Layer 4 of a small transformer language model trained on English Wikipedia (16 layers, counted from 0, width 128).
A neuron's activation on a vector x is SiLU(gate . x) times (in . x), where the dot is the dot product.
The model reads these tokens: "was " "inv" "al" "id" "ated " "by " "the " "Con" "stitu" "tional "

The vector x that enters this layer's MLP at each token. A number n stands for n times 0.034.
0 "was ": -33 23 13 -1 32 16 -42 14 35 34 -15 -5 24 9 -19 -21 3 12 6 -27 7 -7 17 3 15 -21 -1 -18 11 19 8 -4 -26 32 -16 -4 -41 13 22 23 18 -5 -50 2 2 -30 -32 12 -14 -33 -3 7 40 7 -9 -17 41 7 17 8 -3 4 -7 9 25 -4 6 18 -16 14 -2 6 8 16 -9 20 18 5 -5 -15 9 2 -36 -2 1 9 -42 -25 -25 7 -8 0 -17 -9 9 -11 -1 -3 -10 -35 0 -17 20 32 0 6 33 8 12 -6 -1 -6 -6 38 12 -2 -9 28 -95 1 -19 -25 5 38 -29 33 16 -8
1 "inv": -9 -3 -27 9 24 29 -22 -33 -16 28 7 -29 49 -11 -1 -66 -34 22 -33 24 -7 0 3 9 1 6 4 -9 -18 4 -2 -4 -20 -33 -37 -8 -30 -15 17 22 18 -45 -3 -17 13 -5 28 -12 -13 -16 31 1 -4 31 33 21 -11 16 -41 -15 -13 1 -17 33 -48 13 12 -10 3 -2 36 1 -30 -6 1 18 -19 21 -6 -54 -7 -21 4 -40 -18 6 -11 -1 -26 -4 -31 28 42 -3 27 -3 -9 -14 1 14 7 12 -8 -4 31 19 29 -7 21 -21 11 -21 14 14 -5 20 -10 36 9 7 5 8 33 57 29 27 25 11
2 "al": -21 -31 17 12 16 14 4 -3 7 35 -11 19 3 1 2 -27 -7 9 -1 23 -24 43 13 6 4 15 50 -17 40 27 20 2 9 -59 -25 35 -24 -15 25 -3 22 12 5 34 5 -39 31 1 42 3 21 -4 20 13 16 15 -7 41 -22 -37 -1 6 22 -3 -6 -9 5 -1 -17 -25 -5 -2 -8 -11 -3 -29 16 10 0 -4 -2 -5 19 -9 -16 18 21 6 31 -11 6 -8 19 -4 -2 4 -23 -32 6 17 4 34 38 16 -41 -10 23 25 -5 10 9 -22 39 28 -2 15 34 51 45 8 28 26 6 -35 -6 26 -1 -14
3 "id": -10 -34 0 21 2 10 0 17 -6 75 10 13 45 0 51 -45 -3 -18 -17 -9 12 -5 -6 6 17 9 27 -22 -44 3 8 7 3 2 -28 30 -15 -12 -31 -5 -12 31 9 13 -1 -29 23 -32 8 -30 59 -12 24 5 -8 -8 -15 2 -48 -15 0 -50 41 13 6 -16 -31 30 4 -8 19 3 19 -32 -3 9 16 0 -30 -49 16 9 36 4 -12 -1 -29 -34 -18 -12 4 16 22 61 14 4 -12 -4 -28 14 -10 14 -6 -3 -30 8 5 -1 11 8 5 -23 10 19 -6 13 8 31 6 -14 21 11 9 -26 -17 -22 -8 29
4 "ated ": -20 17 -12 -11 -29 17 0 8 27 1 -34 -31 18 -13 3 -2 27 -1 -32 -25 16 -21 13 5 -13 -44 27 -11 4 12 14 -2 -22 -20 -18 28 -7 3 19 7 19 9 -64 3 10 -11 -33 4 13 5 28 11 11 -9 -5 -16 3 14 -10 -3 6 -19 15 19 27 -7 -9 4 -11 0 20 4 2 -4 5 3 19 -2 -13 -27 -13 -3 44 -17 -10 10 -12 4 5 -6 10 27 -47 -5 30 -7 9 -15 -13 57 6 -7 4 19 -3 2 43 26 24 9 13 -4 21 38 -19 1 -11 -17 -64 3 -6 19 4 0 18 15 -10 -8
5 "by ": -21 -3 6 -20 13 11 -8 0 -3 -4 -24 -11 4 0 -5 -6 9 -33 11 -10 21 -42 6 23 7 -16 9 10 9 10 19 -21 3 30 -9 26 -44 9 6 -17 19 3 -68 10 -13 -29 -27 20 4 -14 5 -23 9 0 5 10 8 12 12 -12 -11 -23 14 1 -27 6 -10 -23 -2 4 44 1 -24 6 -5 -2 4 14 -9 -14 4 -10 -21 -28 1 19 -37 0 2 -2 9 12 -66 -35 9 1 2 -5 -5 -22 -3 -8 11 48 19 -10 29 -1 12 -11 16 -10 -6 18 7 9 -4 15 -65 -2 12 11 20 3 -18 -12 -26 -13
6 "the ": -40 -14 -1 -26 -11 3 -24 12 3 9 -16 -14 -3 0 -24 -13 19 -9 45 -8 -4 -30 -12 5 2 -27 -16 -1 23 6 23 -8 6 -10 -17 25 -49 11 -6 10 11 -16 -75 -6 -6 -13 -16 9 -10 -8 1 -10 3 12 31 4 37 9 2 -1 2 -41 12 18 22 -2 12 2 -10 -4 20 39 -10 -4 18 10 -9 17 -12 -3 1 -10 6 -4 10 4 -6 -7 -2 -7 2 18 8 -12 2 16 1 -15 -4 -28 8 -1 20 13 -7 -3 27 34 1 -1 15 -38 -1 1 -6 9 -3 18 -59 13 -7 -1 -26 -9 -21 -3 -10 -5
7 "Con": -19 -6 -10 41 0 -30 -20 5 -15 33 29 9 24 -3 -2 -31 27 3 -42 15 -49 5 19 23 11 -30 -31 3 19 -7 22 -29 -37 -20 -1 31 -27 -19 -21 -21 16 -23 -21 14 -10 3 -9 -13 18 -46 -35 0 -8 -7 40 -9 -24 41 -43 -25 2 -41 -31 25 -1 -5 19 -10 1 -11 -35 20 -11 3 9 10 -13 -15 -17 -19 -18 29 -30 -35 -8 12 -18 -19 -10 -31 -4 -11 3 22 23 -11 -1 13 -14 -2 30 13 8 -13 -56 -12 -6 2 17 -10 -6 -23 -23 21 -10 11 22 43 -9 -8 -8 7 53 -18 -10 44 11 -9
8 "stitu": -2 31 -42 -1 48 41 -9 -4 12 5 1 -55 -9 -20 9 -62 -6 31 -52 -9 -12 -2 3 -12 31 -20 -7 -47 -14 -4 23 -24 18 11 -21 19 -4 16 20 2 -13 -22 0 28 -14 -10 -2 -20 12 -17 31 3 20 12 46 -20 -7 32 -18 -2 7 -31 -6 41 -27 -3 20 28 -17 -12 3 -39 -4 -11 6 -7 20 -5 -14 -9 6 3 -7 -30 -24 -11 -2 -23 36 21 -2 21 7 -3 -15 -25 -1 -25 -25 33 6 9 10 37 -2 7 12 -19 48 -9 -10 -5 20 -3 -14 7 24 24 29 20 17 -17 17 -21 12 29 -13 -6
9 "tional ": -23 12 -33 -25 -34 35 -6 -10 10 -2 -28 -19 8 15 -1 -3 6 19 -3 -1 15 -11 -11 5 0 -26 14 15 -15 8 3 -18 22 -49 -40 5 -13 16 5 3 12 19 -71 15 14 -9 -17 -14 -4 -10 -13 -10 8 2 16 -27 25 31 -29 -18 -5 13 7 28 35 -10 -25 0 4 15 -11 -11 -5 -16 4 13 28 -13 -16 -10 10 -10 22 -19 -17 9 -44 4 8 -6 3 17 -22 -1 11 -3 -4 0 -16 -7 7 28 17 20 -8 -2 31 2 21 27 27 -16 4 25 -11 15 -12 19 -47 9 -5 4 -3 8 8 0 -10 4

Each question shows the input weights of one neuron of the MLP. A number n stands for n times 0.0061.

n162 gate: 23 16 -14 -16 9 -4 2 -17 16 -10 3 28 -37 -14 -9 -10 -2 32 14 -11 13 -3 3 8 7 -3 17 -17 4 12 -4 -36 -28 13 27 26 -5 6 11 -5 -32 21 5 6 3 -7 -26 23 1 25 31 -4 14 -29 11 5 2 -20 3 -6 14 13 -30 -3 -28 5 -7 20 -3 -14 10 3 13 24 -12 -13 -13 -11 13 22 -12 -13 18 16 11 -9 -2 -18 14 0 -21 26 -20 -9 10 14 31 -29 -14 -7 -16 19 8 -17 3 -15 4 8 -4 20 1 -18 6 -23 35 -4 10 -28 -4 -37 -5 -5 15 7 -30 -31 -13 11
n162 in: -6 2 -19 14 -3 -25 31 -7 -3 9 -2 10 5 12 -20 5 -2 -2 -3 -24 -40 -7 13 11 31 -10 -4 34 -37 -9 -20 -24 -13 30 -1 3 -26 1 11 -3 -4 -8 -8 -2 -5 -6 14 27 15 25 25 -18 9 -10 22 12 -29 -3 -4 14 9 -12 -39 -2 -25 17 -4 19 -8 4 -1 13 8 36 -7 -25 -12 6 -36 -10 0 -6 -18 -2 8 2 19 2 33 -7 -9 2 -12 7 32 25 38 10 7 -6 -37 -16 -5 -14 -17 -2 -47 20 -10 15 -25 -10 34 -19 33 19 5 -6 4 -14 -3 -27 -1 9 -2 -16 -3 -14
On which token does it fire most, and how strongly? 9 "tional ", at about 0.49

n155 gate: 4 -26 43 -6 32 -7 7 17 -13 10 11 -39 4 -8 3 19 21 23 20 35 -17 -20 8 19 -4 14 17 -17 -2 -10 7 -17 -13 -14 -9 -20 6 -33 14 -8 -1 -16 37 27 -15 33 -13 32 -34 -43 -37 -25 -8 25 -16 -18 5 12 4 -20 15 -26 28 39 -2 -15 -3 3 -1 -6 -30 -59 17 11 -2 -13 -39 -7 -11 2 -5 -1 28 12 -1 31 21 -13 -22 11 1 -12 7 10 -17 -13 -17 24 54 -23 1 -16 1 -3 8 -4 7 4 19 -8 -2 15 15 -3 22 7 -11 4 -2 18 -13 -7 5 -35 -26 -5 -34 1
n155 in: -1 -19 30 5 43 13 -9 10 -33 9 10 -21 -21 5 14 11 23 39 13 19 -11 -18 13 35 -11 10 21 -32 13 -4 9 -29 -10 -24 13 -30 -23 -3 -15 -31 -17 -6 29 17 1 31 7 28 -28 -30 -27 -39 -7 5 -11 -18 -1 1 23 -26 22 -21 32 28 -17 14 -8 -4 8 -16 4 -56 6 37 3 -21 -54 -28 -14 3 -31 -3 2 -12 -13 39 2 -27 -25 35 -3 -6 9 23 -8 -2 -8 32 39 -16 -1 -5 -6 -6 5 -5 9 -8 25 14 17 26 -5 -16 35 6 11 4 2 -5 -25 -7 -14 4 -19 1 -50 12
On which token does it fire most, and how strongly? 4 "ated ", at about 0.55

n151 gate: 11 -14 -19 4 27 -8 -27 -11 21 -3 3 15 -27 -9 -17 13 23 12 16 -3 3 5 1 -19 7 13 -20 -24 -8 9 -10 -18 2 -28 18 57 7 11 -2 2 8 -15 10 3 7 -12 0 -6 -23 -21 9 14 -13 11 -5 -1 -23 -30 4 -7 -26 -14 16 26 8 -7 28 8 28 2 9 -14 -14 35 -22 8 6 -4 19 -9 -21 21 28 17 17 7 22 -7 16 16 -14 10 -22 -22 35 2 23 28 2 -1 8 -34 -7 1 29 -15 21 5 16 38 19 -11 2 -13 -5 9 -14 -8 -20 -2 3 -23 -18 0 1 1 -8 11
n151 in: 1 -39 -11 -15 37 26 0 20 4 24 2 8 -3 4 -20 22 8 29 -16 -3 -11 -4 12 1 6 4 -33 -14 -4 -1 -15 -13 5 -9 7 31 7 3 -1 12 -3 14 11 -4 2 -16 13 -2 -1 -17 16 -10 13 9 16 2 -39 5 23 -2 -13 -8 30 2 1 -44 -23 -9 45 2 4 3 2 57 -21 6 -12 0 26 -22 -11 6 0 18 -24 -15 -3 -6 19 0 32 -7 -20 -19 31 6 19 15 0 4 7 -40 20 -5 -10 -15 18 -16 2 9 16 -16 17 13 8 22 -14 15 10 6 -8 3 -7 3 5 2 -6 -26
It fires most on token 4 "ated "

n51 gate: -18 -16 26 -14 8 0 -12 14 13 -4 20 -5 -27 -2 -2 -20 -6 33 -1 3 -4 16 26 14 25 -1 -6 22 29 11 32 12 1 -45 29 -51 -18 10 -12 -5 24 14 28 15 21 -2 -8 -17 13 -12 23 -5 -48 -33 1 -27 1 11 11 -6 8 26 8 -12 -21 5 18 7 -1 -12 -20 -31 18 26 -28 1 -22 -2 7 17 10 -29 -11 0 -1 4 10 -22 13 31 43 20 -20 -11 21 18 0 -7 10 -8 11 20 8 -7 -18 -3 2 5 54 4 18 28 20 8 -6 -49 -54 -5 27 -9 -7 -2 18 38 -56 12 1 30
n51 in: -24 2 33 -12 10 -11 14 38 15 -5 -1 24 -16 -21 -12 -13 7 7 -7 -17 -15 15 54 -44 13 -6 -13 27 48 38 18 3 -10 -8 9 -52 -5 -13 9 -2 7 7 55 12 4 30 -27 -31 26 11 -5 -32 -61 -7 8 -17 -13 45 -9 1 1 63 -18 23 -15 -24 -1 10 2 -17 -1 -26 9 9 -13 3 -5 -9 -3 -4 1 -5 -13 -26 12 -12 -3 0 22 28 6 2 -28 19 -23 45 -8 24 -12 -32 -19 -5 28 -9 -23 16 10 38 49 12 18 5 8 14 -11 1 -45 -16 -5 -5 -18 3 6 41 -41 18 -9 28
On which three tokens does it fire most, strongest first? 3 "id", 2 "al", 6 "the "

n150 gate: 8 -7 10 -27 15 -43 -2 -29 -25 -13 -7 3 -18 -15 -20 19 37 -24 -9 -27 -3 -2 25 19 -27 -25 -22 -9 24 -9 -35 12 16 -3 23 9 23 6 -13 2 -15 -17 18 -18 -37 1 28 2 -4 -33 -11 -17 16 24 23 15 20 -21 26 6 19 10 -17 -8 20 -22 0 -20 -20 5 16 -2 -24 -49 28 15 8 -14 16 -3 -4 6 16 -5 -38 8 4 -2 8 36 -1 23 -25 4 -7 -5 -11 -20 -2 10 6 -16 -1 -10 45 23 -3 -12 -11 -13 -13 22 -23 -13 -8 -12 29 -1 -25 8 29 6 -4 17 -15 -32 -15 -2
n150 in: 0 -26 18 16 -15 -26 -14 -20 -23 21 30 21 -13 -24 -65 -2 24 16 -8 2 -23 -6 10 20 -23 -39 -8 -13 36 -6 -25 3 -7 -22 -13 7 8 -19 4 6 27 1 44 9 -7 37 -10 1 15 -4 -13 -2 -48 -8 31 31 -13 33 -14 13 12 -25 -11 2 1 12 -2 -4 22 -11 -1 -27 -17 20 26 7 19 -21 -24 -10 -4 30 11 -14 13 -11 12 23 8 -9 -10 29 -10 -27 -2 -3 3 -11 -15 -8 -23 -2 -9 0 0 -19 -54 14 -31 9 19 5 8 -30 -2 43 16 -16 -14 14 28 29 9 15 28 -15 -26 -2
Its two highest activations, in order, are on tokens 0 "was ", 3 "id"

n108 gate: -3 27 -13 13 -54 24 22 -19 18 13 4 -17 22 -13 6 19 -15 34 -5 -14 -4 -12 -14 -2 21 3 -9 -25 -1 26 9 9 6 0 -16 24 37 10 -26 16 -5 -11 19 -18 -37 24 -6 -2 -8 15 -7 -3 11 31 -4 12 -3 -13 -16 5 -9 -32 14 25 2 -32 4 -42 11 17 24 -24 16 -2 -33 3 25 -37 1 -1 -32 -14 -5 -6 -8 10 -29 16 -28 -23 21 1 10 8 7 15 -1 -15 -25 -16 -7 5 -9 16 -28 -5 17 -31 -43 36 15 15 17 -17 34 -11 -4 -23 -40 26 9 -12 -33 2 -31 10 -12 9
n108 in: -6 32 8 -8 -37 -1 30 -5 21 12 16 -4 -12 24 -7 -36 -12 -20 -9 -5 -5 -6 -16 5 -1 12 -10 -2 1 -22 2 -14 0 -17 -2 -13 16 30 1 8 7 -2 4 -1 8 -6 8 14 -35 36 28 3 28 -2 -56 23 37 17 -19 -16 18 5 11 -1 -15 -53 -18 -7 9 20 -7 -8 38 -7 -33 16 38 3 7 -17 -15 -21 9 -11 14 19 -31 30 -19 15 -2 7 11 3 -13 -42 -26 12 0 -22 -10 -15 -47 -18 -29 -27 2 -13 6 30 -8 3 -12 32 -8 -26 18 -5 -13 20 23 5 -3 -3 -16 9 3 11
It fires most on token 9 "tional "

n213 gate: 22 29 -7 14 -11 -16 -24 15 0 -16 9 13 58 -18 31 -10 -1 10 23 -11 -46 -8 25 -43 -4 -5 -15 29 -24 -27 11 -25 34 28 -1 22 42 42 22 -23 -5 2 -13 3 -6 15 14 -20 -8 0 -15 -4 9 26 4 42 -23 -20 20 -34 45 -17 -46 3 4 4 -6 5 15 24 22 11 13 -26 -3 -8 -15 -28 6 36 -37 -1 6 -3 1 -34 9 -19 25 -7 10 -6 -25 2 2 37 13 4 15 -49 -6 -11 -10 -8 -16 -19 -2 34 -4 -37 -1 15 7 3 -1 14 19 -19 -4 -9 -8 -21 1 -10 6 -19 -43 -6
n213 in: 4 -24 -15 8 -7 4 -9 34 15 -19 23 17 13 -23 -5 17 -12 -4 11 0 -19 15 38 -7 27 -1 -22 6 -27 26 19 -25 18 16 8 22 54 8 18 10 6 0 5 18 -11 8 -32 -33 -24 -19 -7 -21 13 21 -18 10 14 14 17 -4 38 -5 -5 -6 -5 23 10 23 -21 5 -13 23 -5 -44 32 13 10 9 14 -6 -2 -13 1 -22 -19 -53 32 -4 -15 -11 39 -12 19 -1 14 -21 29 11 37 -17 -6 -28 6 -36 3 9 10 46 -3 2 -2 7 3 15 -10 28 19 7 -2 -29 -47 -4 -20 -21 9 -25 -8 -22
Its two highest activations, in order, are on tokens 1 "inv", 9 "tional "

n132 gate: -25 7 -7 -25 -15 -5 1 -5 -32 -1 13 -9 -18 -7 -18 18 -25 -15 -6 -29 -32 -4 6 6 -1 21 -13 20 -9 4 -25 25 -17 12 35 5 -15 29 16 -14 20 28 -2 28 -13 -29 -15 -7 9 -21 1 29 -31 -20 -36 10 -3 5 -3 -21 4 13 -44 -29 9 15 -14 -27 -10 -2 1 -5 9 -8 -7 -5 19 8 7 51 41 8 -11 5 14 9 17 -3 16 -5 -49 -10 -8 -15 -1 -2 28 -16 -9 5 -13 14 -10 26 -12 -9 -32 28 -1 -28 25 -27 -33 8 -14 -22 21 1 -9 -24 -17 23 -4 -2 33 -39 28 24
n132 in: -18 5 -27 2 -6 14 -20 7 -2 -24 -2 20 11 10 25 16 30 -10 -14 -14 -15 2 -22 -8 -4 -51 -1 -8 15 -11 -33 16 39 -7 -8 40 33 20 -3 -23 -10 -17 9 21 -11 16 -7 -12 -44 -9 12 -19 20 -2 15 23 -13 -12 8 -9 8 -20 -14 -20 -12 -19 -5 -35 -8 2 30 31 -9 -18 27 -8 14 -40 -5 -35 1 -3 12 -8 -18 -18 11 6 35 -18 -4 -11 -5 28 -12 -9 24 18 -2 -32 0 -10 19 -17 31 -5 -29 1 -7 -15 -10 16 10 -12 8 21 -3 -36 4 18 -15 -16 -1 14 0 -19 9 3
On which three tokens does it fire most, strongest first? 2 "al", 0 "was ", 1 "inv"

n249 gate: 15 -16 -8 -23 -7 -1 19 -2 41 -4 10 11 2 -25 -30 -25 22 18 -3 13 21 -15 5 -12 30 40 -14 12 -5 -15 -9 -12 -18 -21 2 -10 -5 -12 -24 16 3 -7 6 3 29 -5 -12 22 -25 8 -30 -19 26 -2 -11 -25 -9 14 -7 4 9 20 25 -24 13 17 7 3 3 2 -24 -16 24 -2 -13 26 -18 18 -44 2 -8 -3 21 16 3 -15 -15 8 19 -2 18 28 42 -12 -6 -15 1 12 -4 25 -14 0 -35 17 -5 12 -15 15 13 25 12 -23 5 -14 -13 22 13 -5 24 -26 34 16 0 21 -9 23 -33 -27
n249 in: -37 -4 -37 -28 -2 -2 -5 8 -13 27 -24 6 19 -42 -10 -1 15 6 13 -5 -8 17 20 -29 -27 17 29 5 -3 3 39 -12 -22 35 5 23 -37 -28 -11 6 -25 -17 -9 31 -10 30 -4 22 1 -30 4 2 5 -20 -18 -8 -22 -2 18 4 -18 21 -8 -23 -23 -8 22 -17 -25 4 -14 -19 -33 4 12 -40 -1 -1 -29 34 11 -11 -1 19 7 -8 -8 28 26 19 -40 -1 5 -5 -45 32 23 16 24 37 -33 13 -12 20 -26 -4 -11 -8 -22 -1 -2 -18 2 -42 0 -18 -33 -21 -12 31 -2 22 28 -8 -29 -1 -9 -25
It fires most on token 2 "al"